Layer 5 of a small transformer language model trained on English Wikipedia (15 layers, counted from 0, width 128).
A neuron's activation on a vector x is GELU(weights . x), where the dot is the dot product.

Input weights of the MLP neurons that the questions are about. A number n stands for (n - 128) times 0.0034.
n51: 97, 123, 143, 139, 129, 176, 113, 143, 88, 47, 113, 127, 144, 139, 179, 133, 127, 185, 97, 160, 110, 142, 157, 148, 152, 84, 82, 104, 109, 139, 184, 121, 158, 114, 167, 119, 70, 86, 114, 83, 114, 93, 197, 157, 217, 74, 199, 89, 114, 137, 92, 123, 105, 150, 104, 118, 205, 108, 40, 102, 183, 140, 75, 119, 161, 159, 155, 107, 161, 84, 110, 148, 143, 167, 133, 61, 157, 89, 166, 121, 164, 148, 113, 92, 109, 147, 79, 99, 122, 137, 189, 203, 189, 137, 86, 140, 185, 103, 161, 101, 94, 201, 105, 112, 136, 50, 140, 194, 125, 82, 39, 160, 143, 128, 18, 37, 145, 122, 134, 99, 197, 125, 172, 172, 157, 121, 95, 139
n53: 118, 152, 93, 145, 114, 102, 151, 157, 162, 162, 132, 152, 164, 143, 129, 156, 69, 74, 153, 96, 137, 72, 101, 119, 182, 158, 116, 97, 170, 93, 174, 132, 99, 116, 126, 140, 122, 154, 120, 126, 132, 123, 78, 140, 150, 78, 138, 160, 140, 113, 177, 214, 153, 128, 128, 87, 143, 160, 140, 147, 101, 142, 84, 111, 146, 110, 91, 126, 143, 132, 145, 120, 107, 153, 148, 116, 95, 163, 143, 103, 96, 155, 115, 66, 130, 209, 131, 168, 174, 131, 167, 95, 134, 79, 106, 140, 100, 131, 150, 119, 178, 93, 185, 160, 81, 85, 89, 156, 161, 99, 83, 118, 114, 113, 136, 107, 83, 140, 133, 120, 117, 130, 133, 148, 141, 84, 110, 135
n87: 67, 200, 102, 156, 105, 223, 182, 73, 127, 41, 111, 170, 138, 205, 19, 147, 163, 171, 175, 81, 98, 86, 89, 114, 114, 151, 208, 136, 103, 100, 195, 150, 153, 117, 191, 137, 133, 203, 185, 200, 97, 185, 184, 62, 91, 183, 146, 112, 74, 89, 84, 123, 138, 113, 221, 101, 173, 114, 115, 185, 86, 106, 153, 141, 130, 114, 122, 135, 165, 81, 153, 103, 65, 135, 98, 122, 147, 175, 173, 177, 176, 184, 153, 133, 96, 41, 84, 114, 168, 135, 112, 154, 166, 142, 89, 153, 92, 132, 72, 31, 110, 86, 122, 113, 117, 122, 88, 161, 180, 171, 64, 94, 101, 94, 156, 118, 123, 110, 144, 64, 110, 155, 139, 91, 75, 163, 178, 162
n133: 159, 135, 182, 92, 105, 158, 150, 163, 99, 168, 114, 55, 120, 128, 180, 101, 116, 104, 203, 161, 125, 111, 114, 158, 90, 130, 51, 149, 82, 217, 187, 97, 165, 124, 111, 161, 155, 109, 128, 198, 201, 123, 124, 7, 60, 103, 60, 37, 246, 172, 175, 148, 200, 131, 123, 124, 141, 108, 170, 106, 94, 127, 151, 180, 97, 54, 196, 100, 137, 119, 72, 93, 84, 56, 165, 80, 92, 129, 109, 106, 81, 124, 98, 108, 109, 99, 80, 71, 125, 182, 115, 121, 117, 164, 87, 150, 141, 116, 131, 170, 132, 145, 98, 196, 59, 135, 98, 129, 124, 127, 227, 161, 101, 99, 117, 110, 101, 173, 97, 76, 94, 158, 163, 124, 79, 146, 147, 166
n136: 68, 100, 113, 94, 205, 47, 112, 112, 136, 41, 41, 102, 150, 135, 124, 45, 130, 156, 122, 84, 26, 156, 145, 160, 187, 119, 134, 96, 157, 140, 127, 167, 83, 212, 129, 203, 139, 111, 125, 70, 137, 135, 101, 114, 88, 107, 170, 89, 112, 86, 191, 146, 159, 136, 88, 150, 142, 112, 89, 123, 137, 101, 118, 99, 134, 67, 124, 190, 160, 130, 73, 117, 130, 102, 213, 102, 211, 92, 98, 182, 209, 130, 159, 162, 151, 139, 135, 102, 75, 163, 190, 173, 110, 186, 161, 124, 154, 41, 186, 163, 151, 143, 126, 118, 100, 157, 141, 68, 161, 100, 140, 150, 145, 123, 151, 102, 156, 145, 138, 104, 124, 67, 108, 142, 131, 85, 120, 135
n150: 115, 89, 98, 137, 136, 171, 104, 111, 155, 137, 141, 102, 72, 120, 154, 91, 140, 114, 171, 165, 149, 153, 80, 161, 128, 108, 117, 132, 104, 163, 115, 147, 114, 184, 159, 92, 122, 183, 129, 156, 119, 186, 154, 98, 89, 111, 96, 151, 141, 157, 96, 127, 137, 138, 204, 163, 6, 83, 68, 197, 184, 99, 113, 177, 160, 102, 104, 84, 126, 57, 128, 104, 152, 142, 131, 159, 119, 179, 149, 112, 110, 155, 109, 151, 162, 100, 85, 96, 180, 158, 92, 41, 90, 109, 164, 137, 102, 81, 100, 149, 79, 117, 98, 97, 146, 147, 129, 178, 158, 150, 124, 180, 77, 113, 121, 168, 123, 147, 108, 112, 127, 100, 143, 110, 184, 177, 133, 182
n173: 188, 120, 127, 75, 58, 60, 86, 150, 168, 102, 152, 99, 221, 119, 146, 150, 166, 62, 129, 84, 142, 155, 81, 175, 152, 59, 168, 123, 91, 153, 176, 102, 163, 158, 98, 160, 128, 106, 131, 126, 128, 159, 109, 155, 127, 24, 192, 127, 97, 103, 112, 202, 58, 139, 96, 131, 134, 157, 182, 71, 56, 169, 157, 93, 98, 133, 138, 140, 191, 164, 134, 130, 57, 154, 112, 170, 98, 147, 179, 159, 151, 109, 107, 93, 130, 153, 122, 100, 132, 135, 111, 126, 198, 131, 106, 178, 134, 93, 105, 186, 115, 114, 163, 105, 111, 108, 43, 137, 149, 143, 111, 174, 203, 126, 140, 129, 113, 110, 101, 90, 166, 116, 115, 163, 45, 123, 129, 101
n200: 136, 84, 42, 103, 100, 213, 139, 100, 74, 63, 90, 138, 136, 170, 166, 122, 114, 199, 178, 122, 128, 146, 134, 82, 93, 154, 126, 76, 122, 193, 166, 151, 83, 128, 114, 163, 129, 159, 149, 134, 122, 123, 48, 128, 162, 132, 112, 107, 123, 98, 48, 175, 129, 132, 160, 133, 57, 117, 121, 109, 146, 161, 59, 115, 129, 147, 131, 48, 138, 143, 178, 112, 89, 210, 133, 119, 203, 85, 166, 166, 140, 110, 180, 143, 187, 83, 117, 115, 151, 68, 171, 136, 159, 165, 187, 90, 190, 168, 69, 74, 96, 82, 219, 112, 109, 120, 139, 237, 130, 132, 165, 162, 129, 183, 95, 49, 103, 147, 95, 56, 128, 90, 175, 112, 140, 126, 112, 157
n377: 74, 114, 210, 155, 124, 116, 89, 166, 129, 111, 54, 126, 158, 125, 76, 159, 106, 130, 173, 164, 89, 225, 193, 186, 122, 145, 139, 104, 188, 172, 176, 107, 131, 135, 145, 156, 111, 124, 101, 80, 124, 165, 72, 119, 145, 129, 183, 168, 114, 72, 149, 74, 128, 146, 158, 146, 120, 140, 90, 72, 173, 120, 122, 59, 144, 112, 87, 154, 91, 83, 99, 122, 125, 109, 96, 149, 69, 181, 118, 139, 97, 126, 112, 146, 90, 116, 93, 85, 107, 179, 169, 132, 124, 170, 128, 188, 176, 130, 174, 178, 49, 157, 83, 191, 95, 188, 136, 113, 142, 115, 141, 92, 101, 62, 80, 197, 121, 168, 79, 113, 108, 125, 189, 115, 151, 109, 76, 186
n409: 146, 81, 115, 77, 77, 142, 78, 173, 85, 126, 235, 128, 74, 123, 168, 82, 175, 90, 110, 184, 88, 127, 177, 155, 179, 182, 143, 209, 143, 59, 127, 145, 72, 180, 136, 123, 125, 183, 78, 82, 94, 79, 125, 142, 111, 196, 89, 130, 68, 160, 151, 150, 176, 132, 77, 131, 128, 132, 105, 58, 93, 85, 125, 160, 159, 116, 113, 154, 129, 107, 151, 178, 114, 65, 132, 72, 103, 194, 190, 121, 141, 147, 97, 169, 181, 98, 172, 146, 138, 113, 100, 155, 162, 165, 107, 44, 175, 148, 118, 169, 193, 121, 144, 182, 102, 124, 89, 211, 127, 104, 136, 44, 129, 96, 88, 90, 69, 147, 133, 157, 158, 73, 99, 107, 90, 191, 120, 123
n495: 187, 88, 160, 63, 143, 90, 152, 105, 164, 123, 131, 133, 233, 106, 146, 100, 106, 90, 117, 94, 51, 141, 147, 156, 115, 162, 175, 97, 135, 121, 185, 168, 185, 121, 172, 93, 149, 153, 95, 140, 124, 185, 140, 164, 103, 172, 149, 55, 134, 97, 98, 121, 132, 106, 170, 151, 147, 141, 113, 88, 141, 120, 171, 100, 135, 117, 99, 118, 83, 101, 94, 158, 107, 189, 53, 94, 116, 160, 145, 189, 159, 155, 105, 109, 91, 110, 137, 103, 147, 147, 145, 84, 117, 137, 109, 110, 172, 153, 121, 175, 108, 96, 127, 112, 66, 107, 150, 141, 155, 107, 84, 100, 153, 122, 130, 121, 68, 118, 90, 143, 129, 108, 146, 94, 126, 145, 193, 139
n507: 122, 52, 160, 96, 105, 80, 113, 170, 65, 111, 118, 139, 108, 166, 161, 130, 158, 210, 119, 152, 103, 72, 144, 92, 128, 192, 104, 147, 152, 146, 136, 134, 61, 111, 92, 122, 182, 170, 144, 169, 129, 150, 89, 200, 130, 68, 95, 111, 78, 173, 156, 95, 117, 100, 125, 144, 103, 181, 109, 111, 88, 150, 138, 99, 65, 137, 123, 201, 77, 87, 119, 124, 98, 159, 48, 143, 148, 125, 174, 151, 103, 127, 129, 88, 121, 109, 179, 147, 111, 183, 143, 124, 119, 95, 155, 111, 148, 177, 134, 73, 127, 144, 102, 211, 115, 161, 171, 136, 150, 115, 112, 134, 76, 135, 118, 125, 144, 127, 102, 171, 121, 130, 115, 179, 124, 181, 105, 111

Each question shows a token from some text and the vector x that enters the MLP there. A number n stands for (n - 128) times 0.05.

"ast": 135, 123, 133, 129, 106, 114, 138, 66, 123, 111, 131, 102, 149, 135, 98, 65, 115, 141, 109, 157, 167, 124, 164, 89, 148, 125, 150, 101, 122, 164, 122, 127, 174, 120, 136, 105, 132, 71, 118, 109, 116, 111, 143, 111, 137, 152, 151, 137, 142, 122, 121, 111, 125, 144, 157, 89, 157, 106, 141, 131, 149, 85, 140, 152, 120, 152, 113, 111, 149, 148, 111, 107, 150, 111, 81, 118, 148, 127, 120, 138, 115, 104, 172, 152, 137, 135, 157, 119, 143, 120, 116, 118, 154, 18, 86, 169, 138, 126, 164, 112, 166, 93, 111, 147, 165, 87, 139, 130, 158, 128, 110, 177, 125, 115, 130, 153, 151, 138, 172, 159, 138, 133, 114, 212, 95, 104, 54, 134
Which of these neurons fires most? n51

" United": 187, 108, 143, 136, 146, 122, 128, 46, 143, 124, 158, 157, 123, 137, 93, 105, 144, 125, 147, 173, 151, 147, 146, 94, 123, 158, 131, 99, 138, 175, 152, 146, 164, 101, 120, 109, 160, 70, 135, 128, 98, 129, 122, 110, 101, 142, 158, 113, 132, 113, 160, 106, 120, 133, 147, 70, 150, 88, 136, 120, 145, 74, 185, 133, 95, 134, 127, 108, 138, 125, 121, 97, 150, 97, 124, 144, 119, 118, 119, 124, 119, 100, 144, 165, 187, 172, 117, 116, 133, 132, 120, 102, 139, 66, 109, 140, 143, 129, 151, 110, 145, 56, 105, 137, 162, 87, 156, 160, 89, 148, 142, 142, 89, 138, 136, 151, 132, 132, 168, 154, 101, 146, 112, 164, 105, 96, 84, 129
The most active neuron and its activation: n133, at about 0.47

" found": 167, 92, 156, 126, 123, 105, 147, 33, 129, 142, 149, 120, 113, 169, 133, 70, 146, 123, 132, 167, 143, 118, 131, 97, 125, 147, 135, 108, 145, 156, 124, 155, 190, 112, 102, 146, 122, 87, 111, 127, 142, 122, 118, 101, 101, 177, 158, 150, 133, 124, 134, 145, 124, 124, 119, 111, 160, 92, 130, 130, 144, 79, 149, 151, 106, 150, 84, 126, 117, 149, 115, 101, 152, 103, 153, 113, 128, 120, 105, 142, 77, 99, 141, 164, 161, 168, 122, 130, 141, 120, 116, 131, 138, 84, 113, 157, 140, 98, 166, 101, 139, 53, 108, 166, 143, 97, 151, 137, 142, 104, 165, 164, 90, 136, 156, 106, 128, 122, 173, 137, 124, 172, 103, 152, 108, 123, 64, 135
The most active neuron and its activation: n133, at about 2.2

"s": 173, 99, 150, 104, 139, 102, 126, 83, 137, 152, 138, 167, 147, 152, 104, 64, 127, 131, 112, 186, 165, 129, 123, 96, 119, 119, 156, 101, 140, 161, 132, 136, 164, 104, 100, 111, 131, 107, 120, 101, 108, 129, 132, 133, 95, 137, 178, 166, 134, 110, 122, 149, 125, 132, 146, 140, 152, 120, 134, 110, 153, 102, 139, 129, 106, 122, 90, 135, 132, 136, 75, 128, 173, 117, 151, 120, 142, 122, 109, 126, 110, 50, 145, 165, 149, 153, 106, 110, 129, 142, 135, 140, 125, 54, 95, 143, 173, 80, 162, 87, 138, 58, 137, 151, 165, 83, 148, 162, 119, 124, 146, 155, 92, 122, 148, 140, 160, 143, 166, 130, 141, 131, 79, 182, 108, 118, 60, 132
The two highest activations, in order: n136, n51

" s": 178, 101, 136, 118, 119, 115, 153, 62, 165, 155, 142, 163, 147, 147, 112, 47, 154, 124, 127, 216, 166, 138, 158, 98, 143, 121, 136, 139, 125, 144, 144, 157, 159, 108, 103, 144, 108, 79, 112, 89, 94, 120, 145, 146, 107, 155, 168, 159, 139, 111, 142, 153, 110, 141, 134, 120, 157, 107, 120, 89, 165, 94, 158, 129, 68, 138, 79, 112, 149, 139, 96, 124, 150, 101, 126, 167, 124, 108, 120, 142, 105, 75, 125, 139, 152, 136, 132, 110, 134, 101, 145, 108, 139, 74, 117, 125, 158, 146, 160, 122, 137, 38, 127, 153, 151, 91, 151, 141, 137, 142, 152, 148, 104, 124, 109, 139, 146, 110, 158, 150, 141, 131, 98, 131, 85, 152, 73, 115
The three highest activations, in order: n409, n173, n495

"w": 154, 75, 135, 117, 120, 127, 132, 72, 111, 129, 120, 144, 110, 173, 117, 98, 109, 115, 158, 189, 138, 162, 121, 92, 137, 137, 155, 75, 137, 142, 148, 148, 130, 110, 119, 107, 139, 94, 125, 103, 110, 118, 118, 118, 93, 168, 145, 142, 142, 111, 103, 131, 130, 116, 113, 130, 135, 98, 135, 126, 153, 107, 152, 145, 108, 114, 97, 109, 139, 147, 105, 121, 153, 80, 123, 166, 129, 115, 114, 149, 131, 73, 143, 177, 127, 122, 144, 117, 135, 117, 116, 101, 137, 32, 84, 174, 166, 142, 178, 97, 157, 83, 133, 129, 167, 96, 165, 157, 166, 151, 137, 169, 126, 129, 127, 128, 160, 123, 164, 165, 143, 170, 93, 168, 72, 116, 77, 157
Which of these neurons fires most? n200

" for": 175, 102, 148, 113, 135, 117, 139, 46, 151, 141, 128, 135, 127, 152, 100, 109, 151, 137, 131, 184, 156, 120, 167, 101, 148, 143, 167, 92, 145, 160, 117, 149, 179, 91, 109, 120, 112, 118, 98, 98, 102, 118, 114, 112, 109, 147, 162, 156, 125, 111, 134, 143, 101, 146, 150, 120, 156, 108, 135, 114, 153, 96, 164, 171, 71, 124, 97, 91, 143, 137, 107, 115, 167, 89, 182, 142, 115, 115, 91, 130, 107, 103, 144, 155, 173, 158, 119, 115, 158, 116, 102, 106, 144, 63, 98, 154, 121, 95, 144, 121, 136, 72, 134, 139, 136, 100, 147, 138, 132, 117, 127, 148, 99, 140, 112, 132, 177, 119, 175, 181, 127, 153, 97, 150, 107, 125, 63, 139
Which of these neurons fires most? n150

" W": 196, 86, 147, 100, 141, 110, 151, 48, 125, 136, 133, 162, 124, 148, 119, 117, 136, 128, 144, 184, 143, 137, 121, 98, 118, 151, 155, 83, 152, 151, 167, 173, 175, 107, 110, 108, 157, 81, 125, 108, 111, 123, 122, 115, 95, 167, 154, 145, 132, 113, 134, 117, 130, 105, 117, 138, 163, 98, 134, 112, 167, 102, 178, 134, 91, 119, 96, 117, 119, 158, 108, 119, 148, 110, 132, 159, 123, 101, 113, 141, 133, 97, 128, 164, 141, 153, 109, 102, 161, 116, 139, 65, 118, 51, 91, 139, 146, 145, 163, 126, 145, 72, 129, 121, 150, 106, 168, 144, 117, 146, 136, 169, 98, 118, 94, 140, 144, 120, 158, 152, 131, 158, 68, 143, 83, 131, 95, 151
Which of these neurons fires most? n495

"el": 175, 111, 161, 98, 139, 100, 151, 62, 168, 139, 120, 140, 118, 113, 100, 103, 131, 117, 144, 166, 156, 119, 100, 94, 139, 165, 162, 107, 157, 151, 144, 172, 137, 109, 128, 131, 131, 103, 135, 94, 98, 125, 122, 141, 85, 152, 131, 162, 150, 99, 143, 114, 110, 123, 112, 104, 154, 92, 124, 84, 126, 107, 171, 130, 54, 130, 112, 132, 135, 148, 97, 118, 134, 102, 86, 150, 111, 139, 117, 136, 102, 111, 147, 176, 140, 140, 162, 137, 145, 162, 128, 125, 113, 29, 93, 180, 155, 105, 167, 113, 140, 91, 107, 138, 143, 107, 200, 141, 143, 138, 121, 164, 121, 121, 122, 127, 165, 128, 148, 151, 133, 164, 116, 161, 63, 116, 117, 115
The most active neuron and its activation: n507, at about 1.8

" short": 170, 94, 164, 130, 139, 93, 151, 42, 150, 143, 135, 158, 132, 138, 80, 87, 150, 125, 129, 177, 151, 127, 141, 92, 134, 146, 149, 116, 136, 157, 118, 135, 172, 116, 119, 144, 116, 92, 96, 87, 140, 114, 162, 117, 108, 160, 146, 140, 149, 116, 145, 125, 94, 127, 164, 92, 144, 96, 124, 109, 170, 98, 153, 131, 101, 146, 108, 124, 147, 154, 121, 96, 153, 102, 141, 155, 140, 116, 148, 123, 120, 94, 155, 170, 157, 133, 137, 76, 132, 111, 137, 107, 137, 55, 96, 148, 147, 151, 155, 118, 142, 50, 100, 137, 141, 138, 147, 132, 144, 105, 135, 189, 92, 132, 117, 154, 109, 119, 171, 137, 138, 154, 100, 152, 86, 118, 72, 125
Which of these neurons fires most? n377

" \"": 178, 126, 120, 103, 124, 108, 154, 10, 147, 154, 125, 149, 147, 135, 97, 106, 147, 149, 130, 167, 161, 118, 142, 96, 136, 137, 162, 101, 139, 142, 135, 178, 170, 105, 117, 121, 135, 126, 120, 103, 119, 121, 127, 104, 108, 151, 164, 124, 154, 82, 162, 130, 94, 129, 166, 118, 147, 110, 120, 110, 190, 89, 169, 136, 85, 134, 88, 98, 144, 133, 91, 122, 158, 102, 141, 121, 116, 139, 104, 148, 99, 117, 139, 138, 169, 133, 147, 116, 158, 133, 130, 116, 118, 62, 107, 135, 125, 116, 163, 131, 137, 66, 126, 148, 167, 107, 141, 153, 136, 140, 131, 132, 93, 138, 109, 133, 130, 106, 194, 151, 122, 142, 104, 126, 83, 131, 89, 141
The most active neuron and its activation: n495, at about 1.7

"oon": 160, 104, 153, 123, 145, 102, 130, 75, 128, 107, 115, 152, 144, 156, 93, 102, 99, 119, 142, 168, 145, 129, 148, 82, 127, 144, 153, 103, 151, 172, 141, 151, 123, 99, 129, 126, 113, 90, 156, 109, 109, 106, 138, 101, 138, 142, 121, 129, 146, 131, 129, 134, 105, 144, 154, 102, 142, 104, 137, 127, 167, 102, 127, 132, 111, 131, 89, 96, 119, 129, 99, 115, 160, 100, 121, 138, 149, 135, 117, 117, 132, 65, 141, 184, 148, 126, 132, 97, 135, 82, 120, 113, 163, 48, 103, 187, 171, 115, 153, 84, 164, 56, 112, 143, 187, 115, 183, 147, 145, 132, 136, 158, 130, 130, 144, 145, 151, 137, 178, 132, 146, 144, 98, 176, 104, 89, 63, 124
Which of these neurons fires most? n200